Layer 6 of a small transformer language model trained on English Wikipedia (9 layers, counted from 0, width 64).
A neuron's activation on a vector x is GELU(weights . x), where the dot is the dot product.

Input weights of the MLP neurons that the questions are about. A number n stands for (n - 500) times 0.0018.
n16: 411,516,433,505,446,469,582,775,460,417,453,608,691,491,558,531,776,640,380,516,162,613,425,451,432,298,576,461,490,434,468,392,530,551,453,415,537,481,529,546,529,288,325,464,569,813,737,496,359,474,389,711,415,652,297,608,306,659,305,524,771,438,540,494
n24: 592,497,302,607,430,571,359,531,459,471,197,281,574,434,514,636,643,433,691,326,356,603,639,450,380,501,443,421,379,483,392,290,349,478,706,579,397,647,585,852,390,671,501,571,515,544,578,329,647,472,525,473,619,599,455,582,589,426,702,352,511,454,594,573
n25: 597,573,426,487,473,451,481,408,493,460,414,174,406,439,594,377,475,776,442,496,635,405,281,358,469,714,619,579,467,626,657,694,539,373,517,635,501,265,574,547,726,625,369,583,658,668,468,498,654,541,348,383,732,324,355,363,319,441,587,360,370,622,599,597
n37: 624,497,366,837,363,558,515,157,710,502,381,356,443,603,515,501,479,330,732,491,251,743,768,483,751,773,551,478,572,612,459,501,368,487,401,318,533,403,141,316,514,675,416,413,526,406,342,777,425,458,697,753,678,655,501,577,344,297,495,436,556,301,496,322
n41: 502,535,408,489,543,487,660,559,339,409,471,249,541,513,693,569,658,458,572,637,435,619,591,509,317,442,419,359,509,418,323,643,398,519,463,651,456,667,423,537,550,720,681,452,502,478,345,438,502,392,704,728,494,95,447,480,466,397,582,507,431,755,525,313
n42: 589,319,571,293,623,582,767,736,640,536,573,725,529,459,455,563,564,461,554,541,506,572,359,400,448,658,337,402,531,431,451,572,392,648,697,432,503,436,434,664,291,496,712,393,560,436,406,543,619,221,494,417,318,445,543,666,196,526,460,435,353,677,373,446
n52: 623,387,374,420,674,507,283,586,480,469,563,481,664,689,361,450,437,578,547,96,374,648,725,407,571,511,469,594,551,143,613,221,500,534,507,588,314,526,454,471,481,781,393,369,821,598,525,413,478,279,553,473,366,555,417,549,561,425,665,507,588,567,703,272
n57: 609,570,270,516,505,403,650,509,542,528,365,409,324,431,637,615,695,520,331,517,415,468,410,555,453,664,292,568,722,768,500,461,406,537,579,415,413,526,264,417,658,571,499,448,516,484,602,634,523,303,538,403,587,533,483,294,594,578,558,452,722,354,391,556
n63: 563,210,652,603,663,559,404,507,285,492,404,100,398,587,445,506,490,515,568,621,307,568,366,531,627,752,596,605,597,514,575,592,393,737,450,696,570,205,379,710,416,744,582,366,416,651,495,344,504,541,518,411,534,371,535,482,539,416,548,432,537,639,466,478
n66: 554,654,425,376,520,475,565,809,591,338,540,668,414,359,654,399,541,595,440,245,522,354,536,311,428,488,509,618,389,715,476,572,588,554,553,561,740,590,490,374,598,418,229,409,374,783,271,507,426,620,608,502,504,525,375,354,554,591,331,548,510,460,735,486
n67: 408,640,519,379,717,490,514,707,484,388,310,515,523,521,451,535,480,368,341,521,675,656,413,865,444,498,381,669,602,379,700,432,283,687,302,555,429,188,625,374,471,692,177,464,712,543,636,453,431,596,851,456,709,637,582,528,237,378,348,494,202,476,575,455
n70: 311,559,461,583,487,608,685,648,597,512,477,615,590,686,298,600,173,407,524,304,646,316,161,634,592,619,597,371,559,573,551,350,496,568,815,492,395,685,654,377,431,419,350,554,381,289,275,627,571,605,379,451,590,507,414,436,471,510,519,448,669,686,466,447
n98: 329,630,529,288,257,432,692,359,498,495,771,745,578,603,489,516,333,670,522,420,688,540,325,495,483,545,244,577,526,343,595,304,552,371,698,256,673,552,500,458,477,506,328,448,272,432,312,611,473,634,577,535,660,762,501,205,552,595,528,673,518,446,597,526
n109: 546,494,466,684,492,227,382,298,598,709,310,697,547,254,419,639,118,518,804,414,333,678,578,187,591,585,82,592,541,570,535,628,284,412,404,393,564,278,678,544,861,307,629,551,492,528,699,481,721,384,321,519,518,587,410,422,491,523,413,444,637,254,725,532
n123: 469,437,540,635,534,402,316,406,487,527,472,399,651,549,407,218,611,496,410,532,438,569,521,479,532,765,618,693,659,302,434,406,585,365,548,552,152,476,260,456,641,383,556,677,588,538,734,467,598,604,426,681,685,527,406,622,355,272,656,453,692,446,370,416
n139: 350,499,533,628,626,561,402,295,840,397,514,369,417,569,589,361,531,280,406,369,471,583,353,868,719,499,402,562,434,509,525,492,475,871,704,472,472,360,570,283,357,459,240,443,408,658,532,576,476,795,641,300,603,621,350,303,420,501,584,488,533,458,416,548
n140: 492,568,611,376,390,499,391,374,665,428,702,96,724,530,789,383,617,909,330,420,395,343,468,407,453,300,413,761,291,549,576,485,443,627,491,612,380,152,580,351,466,490,349,492,505,537,455,637,276,482,500,679,530,759,323,508,649,641,423,533,590,584,692,500
n148: 501,478,543,384,649,344,495,435,526,420,545,664,495,208,390,675,280,399,503,494,469,382,646,604,323,467,560,478,486,474,521,473,501,429,625,720,452,435,383,647,675,442,392,553,625,555,550,547,617,502,445,513,599,341,494,355,524,438,630,409,510,348,598,853
n166: 288,634,353,457,598,546,701,280,652,608,547,406,293,556,593,673,610,457,427,629,174,529,510,530,351,644,599,575,628,419,569,482,499,667,392,500,562,671,237,575,382,466,594,457,463,565,473,338,614,676,500,499,380,501,489,576,212,279,565,610,520,382,520,534
n167: 486,262,496,351,757,522,721,640,571,504,575,421,435,779,553,347,472,777,501,333,520,363,158,469,400,296,398,740,462,523,188,423,648,723,363,429,516,349,575,463,356,586,508,438,295,765,235,443,440,563,392,494,379,503,651,489,683,821,688,642,518,555,540,543
n172: 318,648,587,678,591,268,463,421,473,456,373,633,428,567,585,444,390,413,486,720,307,445,480,517,146,343,476,702,544,376,495,514,657,415,402,587,270,598,495,554,747,743,297,300,437,596,465,614,397,499,633,548,645,560,558,582,623,563,436,422,399,432,531,571
n173: 345,546,503,587,538,348,542,797,367,432,401,620,316,460,477,683,455,664,349,291,581,514,735,680,598,668,161,605,325,445,345,296,314,464,683,304,738,408,445,663,630,484,470,471,363,631,398,475,292,411,602,663,597,508,346,532,438,602,635,430,701,466,543,504
n179: 607,711,451,776,512,625,304,492,597,418,207,429,498,490,446,379,641,411,543,336,319,611,652,382,430,609,640,538,394,511,336,602,532,680,567,676,481,508,355,638,489,385,401,323,616,938,478,571,467,611,521,575,440,706,550,406,537,570,365,485,541,302,479,271
n183: 578,548,496,576,411,563,580,432,382,479,249,559,537,544,527,659,425,385,429,533,662,367,361,573,491,621,279,562,601,712,329,363,530,506,826,553,625,582,396,623,568,455,470,422,528,610,443,366,309,470,385,453,435,578,752,511,573,625,598,477,396,429,325,303
n193: 490,388,699,503,726,390,622,778,690,431,493,533,556,355,497,472,488,455,718,475,196,610,551,338,464,676,232,538,453,426,506,900,568,495,546,576,504,136,668,516,635,290,442,428,290,597,426,182,524,653,680,475,959,606,270,342,434,498,494,704,541,446,355,420
n198: 453,574,400,448,487,325,470,513,632,618,625,611,524,531,622,363,668,610,439,572,492,523,359,447,387,362,732,309,392,480,513,419,406,528,542,364,360,661,469,577,612,433,372,422,555,306,373,345,482,888,677,374,559,691,584,571,362,537,435,528,571,563,473,684
n212: 531,456,421,483,687,382,497,553,656,530,661,506,650,290,548,352,480,501,355,401,554,574,325,369,505,572,179,588,495,610,274,552,293,428,321,451,773,527,679,326,485,253,571,725,770,456,535,425,612,436,532,548,490,344,557,502,611,447,587,704,501,689,402,488
n220: 533,766,317,629,551,415,405,456,297,534,636,634,706,333,436,502,868,197,400,178,432,395,436,836,510,915,485,762,509,642,589,590,355,553,624,578,497,394,391,296,423,444,336,565,384,593,355,531,400,474,489,576,586,802,481,294,523,315,499,440,783,403,505,603
n224: 429,661,457,533,777,384,468,318,519,610,416,389,355,34,459,650,388,307,569,520,422,489,644,774,410,302,487,643,519,682,605,627,395,491,252,374,703,517,771,548,438,622,882,298,455,520,662,417,541,343,365,347,654,404,427,545,604,552,459,585,507,665,531,575
n226: 515,420,621,570,309,524,493,524,323,492,449,449,479,310,317,411,391,672,549,319,576,412,370,612,444,527,798,599,527,631,598,365,510,643,591,630,632,518,305,632,348,794,311,664,566,397,516,421,456,505,308,446,538,466,530,275,347,655,615,515,523,322,596,838
n229: 386,318,470,646,332,695,568,651,516,292,190,486,628,622,438,356,637,621,450,419,417,524,298,699,496,515,680,751,634,474,347,330,269,467,495,453,545,409,446,703,375,582,428,434,334,442,487,175,488,420,503,376,528,519,696,617,420,570,647,561,779,676,522,531
n239: 614,311,455,545,445,725,427,332,188,573,498,531,510,416,154,511,570,485,550,507,306,725,447,342,682,676,265,572,509,540,432,418,482,616,319,455,694,288,602,450,404,529,492,473,673,538,568,421,660,472,459,562,580,454,462,474,700,570,437,479,658,309,658,598

Each question shows a token from some text and the vector x that enters the MLP there. A number n stands for (n - 500) times 0.0073.

"|": 552,755,589,451,561,476,390,479,426,430,601,499,582,499,633,633,519,535,426,500,515,756,846,426,623,668,465,496,457,472,50,455,600,276,540,585,444,517,638,321,440,333,263,447,277,489,784,631,457,408,375,194,417,404,806,537,510,419,621,540,411,459,446,572
Which neuron lights up most? n212

"a": 537,659,648,430,575,540,415,652,473,495,360,451,496,743,715,576,645,700,264,510,429,771,724,474,619,524,715,430,451,458,217,631,629,249,398,499,422,520,581,243,409,454,528,330,151,385,655,667,501,600,395,328,335,526,728,379,459,377,536,475,431,464,353,669
Which neuron fires most, and how strongly? n198, at about 0.76

" often": 382,659,715,379,446,518,405,640,442,322,361,571,536,508,600,568,605,617,451,556,344,838,740,449,540,642,548,336,439,545,439,598,545,372,433,667,468,458,676,372,360,508,418,446,194,309,698,686,439,567,379,177,363,512,707,250,520,342,594,406,483,557,681,698
Which neuron lights up most? n24

"i": 525,756,638,328,623,604,403,628,435,578,333,468,470,643,690,620,599,706,243,546,377,598,756,421,601,478,742,366,500,482,279,699,630,210,378,503,491,573,612,237,421,451,521,391,125,424,641,600,462,608,406,343,306,544,747,380,538,437,572,422,429,453,439,582
Which neuron lights up most? n66

"ly": 370,812,706,486,511,611,401,633,491,314,360,618,503,535,592,491,543,552,398,585,399,797,606,427,591,673,621,396,438,554,419,613,559,283,502,713,499,470,699,282,436,519,324,460,176,311,727,726,418,589,331,204,403,462,657,277,515,444,513,403,416,463,539,651
Which neuron fires most, and how strongly? n139, at about 1.7

" of": 466,751,650,385,522,673,601,603,521,554,360,533,560,511,590,624,531,602,231,542,547,653,676,457,699,626,425,499,383,541,54,677,560,302,446,474,458,533,629,126,335,446,475,520,275,401,581,564,428,503,424,274,414,435,665,459,552,251,526,509,409,535,600,838
Which neuron lights up most? n212

" or": 538,676,671,370,543,749,449,562,485,365,429,616,571,634,627,500,467,524,374,536,380,827,678,464,721,721,710,411,345,493,334,526,591,322,503,609,462,431,654,253,295,506,348,468,199,349,700,627,447,429,320,265,399,481,681,303,560,404,506,435,400,471,613,667
Which neuron lights up most? n139

" as": 504,636,818,533,589,569,400,449,403,357,446,651,582,556,549,546,613,660,391,399,421,692,693,433,663,606,558,360,502,536,165,601,539,297,363,564,449,407,669,161,332,546,237,416,273,414,756,661,495,579,272,394,493,464,591,358,614,396,535,476,425,667,543,715
Which neuron fires most, and how strongly? n239, at about 1.4

" he": 462,688,717,454,456,574,414,781,482,503,334,648,490,482,633,665,485,712,476,410,414,741,738,436,671,631,609,361,397,438,297,487,595,299,483,652,466,421,573,261,426,519,347,436,160,286,662,689,435,601,281,296,400,405,581,382,490,386,713,385,462,669,538,645
The three highest activations, in order: n173, n70, n66

"k": 486,626,809,348,593,508,483,612,417,585,194,493,406,579,604,647,494,678,200,571,479,672,686,402,663,538,732,369,430,527,164,658,563,313,483,590,495,540,566,370,563,463,567,349,192,427,755,615,497,384,239,289,457,500,640,390,475,499,604,478,431,519,397,705
Which neuron lights up most? n224

",": 434,644,696,338,399,643,521,575,463,532,416,489,514,721,611,550,503,690,262,398,378,788,643,386,744,655,646,437,481,513,271,575,549,271,418,558,566,504,660,215,364,509,291,458,267,426,648,689,532,513,297,247,388,405,709,524,485,405,625,387,406,566,451,729
The three highest activations, in order: n229, n25, n70

" respons": 537,722,696,346,517,783,445,559,357,420,382,585,658,588,751,617,574,551,376,642,371,807,579,239,508,573,695,385,419,469,382,543,576,368,491,615,570,615,540,319,335,305,422,451,272,350,581,515,440,609,355,242,372,600,545,303,422,302,648,536,381,523,604,742
The three highest activations, in order: n166, n198, n66

"its": 454,605,734,356,632,574,340,592,426,427,346,467,509,728,547,594,663,565,283,610,462,721,714,334,617,663,693,395,387,613,214,757,528,374,407,562,506,436,656,364,397,475,502,441,344,281,676,629,550,526,204,246,352,497,669,295,444,384,605,550,477,523,375,678
The three highest activations, in order: n63, n25, n179

" U": 526,623,699,400,632,707,348,584,502,607,325,465,514,719,691,681,521,726,227,573,472,618,691,304,553,560,720,492,465,502,147,582,540,244,443,529,405,475,522,231,394,559,304,442,278,410,673,635,441,550,183,397,433,455,569,381,630,428,557,586,414,532,440,736
Which neuron lights up most? n140

"\n": 523,654,691,482,504,548,391,499,370,598,457,548,520,580,586,653,601,611,312,504,408,717,757,338,515,552,529,387,329,524,244,484,644,217,555,740,544,466,582,258,402,432,249,466,241,491,800,633,441,349,364,190,420,498,774,510,527,405,619,569,418,626,495,646
Which neuron lights up most? n183

" to": 469,655,740,449,530,579,523,567,416,380,414,605,486,545,683,572,492,628,426,485,427,783,698,390,519,736,609,272,387,465,351,545,575,393,386,681,409,407,751,295,298,494,274,548,302,386,708,670,442,559,192,251,546,516,633,361,464,289,562,515,397,617,655,602
Which neuron lights up most? n25

"–": 395,710,693,456,595,612,556,547,408,589,354,532,467,624,603,681,432,490,406,695,380,724,823,359,585,455,680,360,476,406,314,555,465,340,522,574,610,579,540,236,384,522,351,390,163,511,713,748,456,486,251,305,468,301,679,423,393,340,564,560,422,481,559,739
Which neuron fires most, and how strongly? n166, at about 1.7

" consider": 503,797,676,325,490,555,351,577,255,507,341,486,630,645,711,524,578,546,406,546,330,750,698,373,496,584,596,387,525,479,342,710,553,249,502,626,480,543,592,289,375,374,384,481,238,472,745,520,446,531,259,257,495,539,569,254,607,454,508,475,522,582,568,828
Which two neurons fire most, strongest first? n220, n16

" F": 496,574,657,368,562,660,424,615,428,530,242,551,553,508,652,565,517,698,327,622,546,659,770,357,697,639,556,335,355,396,221,630,519,330,544,625,530,448,537,262,350,577,321,440,342,400,799,721,558,539,128,351,415,376,539,401,484,471,681,557,368,505,459,702
Which neuron lights up most? n25

"e": 468,702,541,359,516,778,375,681,386,539,306,462,499,646,676,569,527,665,269,473,434,663,698,378,605,606,598,450,313,566,264,588,652,234,467,502,429,486,616,331,445,469,572,395,241,368,713,739,482,591,354,209,410,474,757,338,488,440,567,433,599,472,396,754
Which neuron fires most, and how strongly? n57, at about 0.85

"ish": 556,607,571,496,677,635,486,607,465,552,391,498,504,636,573,583,473,636,280,672,412,803,629,407,545,479,682,488,358,496,152,729,510,287,483,476,411,456,674,228,388,461,529,394,261,329,700,799,530,525,393,263,370,388,592,329,517,429,418,449,451,592,461,845
Which neuron lights up most? n224

" l": 585,694,707,364,496,594,431,518,477,513,366,578,452,689,626,679,498,675,304,567,393,736,717,313,670,450,635,320,540,377,239,688,602,325,472,504,551,609,501,262,492,538,449,269,188,495,641,528,538,434,300,388,368,319,617,337,496,425,715,493,428,634,449,788
Which two neurons fire most, strongest first? n41, n166

"iter": 487,561,689,333,657,570,521,670,414,594,303,466,544,627,546,631,579,627,286,664,389,726,750,351,617,570,660,383,533,515,148,747,531,214,554,521,481,406,484,265,364,420,598,466,156,401,647,583,419,608,431,278,348,505,673,448,489,434,551,471,365,531,444,752
The three highest activations, in order: n193, n42, n63

" people": 440,652,739,488,585,564,375,591,485,398,548,709,571,500,671,530,527,734,494,468,389,786,645,330,463,664,677,305,342,501,262,500,464,440,480,633,466,396,724,378,323,439,254,543,283,341,619,642,437,609,318,250,387,585,685,334,405,336,711,434,382,635,531,598
The three highest activations, in order: n198, n193, n139

" Ar": 518,577,685,336,522,553,376,414,463,595,253,586,483,695,612,635,533,724,326,494,516,829,790,364,691,691,721,324,357,491,177,506,531,260,493,599,512,557,527,375,437,514,297,383,290,389,725,625,471,492,279,409,406,529,437,400,599,409,683,476,350,540,553,587
Which neuron fires most, and how strongly? n24, at about 1.1

" immediately": 413,628,699,492,490,554,462,599,498,397,418,645,459,539,729,569,556,634,440,488,397,896,644,376,522,562,618,261,424,543,346,613,577,295,497,656,387,398,713,269,515,483,399,461,164,357,706,757,396,580,301,224,347,437,625,387,537,427,576,417,421,563,600,620
Which neuron fires most, and how strongly? n66, at about 0.6

" Prize": 359,609,742,258,572,656,413,665,363,483,334,464,563,630,737,538,638,655,408,551,495,721,780,317,550,546,564,454,439,582,240,629,626,309,616,552,389,463,626,279,348,342,474,408,297,450,635,655,543,605,259,292,386,430,700,374,516,361,579,371,448,419,525,748
Which neuron lights up most? n66

"ue": 523,637,691,434,633,566,434,592,314,457,281,552,550,591,764,529,668,512,292,624,458,750,537,374,695,679,663,435,419,645,323,569,546,310,541,610,441,465,603,325,473,421,405,363,270,432,856,616,411,498,309,147,375,560,619,290,524,406,498,496,489,404,436,665
Which neuron fires most, and how strongly? n57, at about 2

"oted": 483,803,731,334,502,611,308,502,355,436,362,509,515,588,739,608,641,451,343,636,535,643,621,384,599,668,621,364,362,589,237,588,576,305,605,618,498,463,645,320,535,397,357,334,235,467,763,565,511,548,241,224,324,557,659,325,568,412,522,462,557,511,570,649
The three highest activations, in order: n179, n220, n183

" life": 419,673,720,371,526,694,527,651,353,458,435,535,551,534,667,558,557,655,327,467,339,841,617,344,566,565,681,378,390,494,283,614,525,320,527,692,469,523,607,331,380,458,451,499,349,274,751,661,424,593,390,226,467,451,797,302,453,278,517,371,471,423,546,704
Which neuron lights up most? n226

" and": 488,686,719,409,434,675,501,639,428,455,403,577,591,582,601,463,494,675,221,487,388,905,693,500,688,695,568,396,486,530,427,633,503,320,371,625,489,512,690,247,311,473,283,471,240,326,716,582,407,549,352,321,365,499,680,406,445,377,458,424,380,542,583,609
Which neuron lights up most? n67

" Cop": 494,528,616,356,492,564,526,707,337,491,237,497,500,467,657,533,565,666,244,739,464,737,722,356,655,607,628,368,318,486,145,560,639,405,632,596,423,583,668,371,272,522,428,430,323,334,655,580,479,466,406,388,383,446,622,441,516,306,683,536,374,399,606,827
Which neuron lights up most? n24

" And": 520,659,734,350,482,612,328,701,388,594,254,543,566,649,579,511,586,769,258,499,581,725,652,365,685,676,613,398,377,417,174,635,497,231,439,593,423,502,650,252,400,433,400,517,401,411,706,627,363,464,259,314,403,517,586,402,624,560,529,493,411,509,484,715
Which neuron lights up most? n140

" man": 462,769,687,438,591,696,366,657,441,516,455,604,614,528,688,578,473,679,398,486,408,787,678,355,590,590,736,317,433,515,246,593,472,359,545,601,456,508,569,306,360,349,441,438,227,336,609,670,448,527,255,217,431,481,695,269,424,410,590,398,443,566,525,741
The three highest activations, in order: n70, n198, n66

" from": 514,745,682,394,506,730,398,566,402,431,443,506,510,647,653,704,615,486,226,504,493,668,645,355,749,567,646,353,398,504,309,675,617,346,490,528,541,517,686,196,349,549,361,410,252,424,591,628,458,501,236,300,460,477,675,317,627,280,505,474,474,435,556,725
Which neuron fires most, and how strongly? n220, at about 1.3

"str": 535,774,641,298,472,505,276,415,388,533,325,471,594,494,691,591,447,634,320,515,373,732,793,463,539,649,658,307,467,589,357,583,655,225,525,695,611,493,615,278,338,477,512,329,294,330,745,608,484,636,374,240,339,622,552,449,437,418,594,552,380,543,605,574
Which neuron lights up most? n224

" sculpt": 521,583,705,287,533,620,306,596,431,628,474,678,546,501,728,466,563,629,359,594,504,883,586,331,607,667,603,331,380,470,232,577,582,320,635,467,545,522,546,300,356,373,524,379,352,390,675,615,493,510,420,233,361,381,635,295,464,402,571,370,354,606,611,802
The three highest activations, in order: n42, n198, n212

" there": 439,664,744,426,413,555,349,651,467,338,489,714,577,589,628,552,581,515,474,550,442,848,761,370,662,612,594,258,251,512,388,577,522,360,470,774,421,465,611,367,305,461,461,491,266,366,644,701,449,628,246,271,454,401,537,388,349,374,673,446,423,531,559,606
Which neuron lights up most? n193

"ilities": 462,646,732,322,579,674,384,609,432,390,399,575,518,561,680,569,631,581,289,617,305,780,689,339,528,549,698,448,394,650,381,677,553,333,534,645,500,545,676,407,317,441,432,444,235,253,577,673,431,698,458,216,336,540,638,316,413,313,551,381,462,431,504,669
Which neuron lights up most? n198

" (": 350,713,720,478,536,628,396,530,526,478,458,616,550,668,699,665,548,645,387,549,398,779,720,350,652,537,598,394,383,497,275,573,657,268,356,561,480,445,490,213,218,477,296,529,215,407,618,629,445,506,285,356,463,391,746,435,518,510,581,446,410,515,465,772
Which neuron lights up most? n140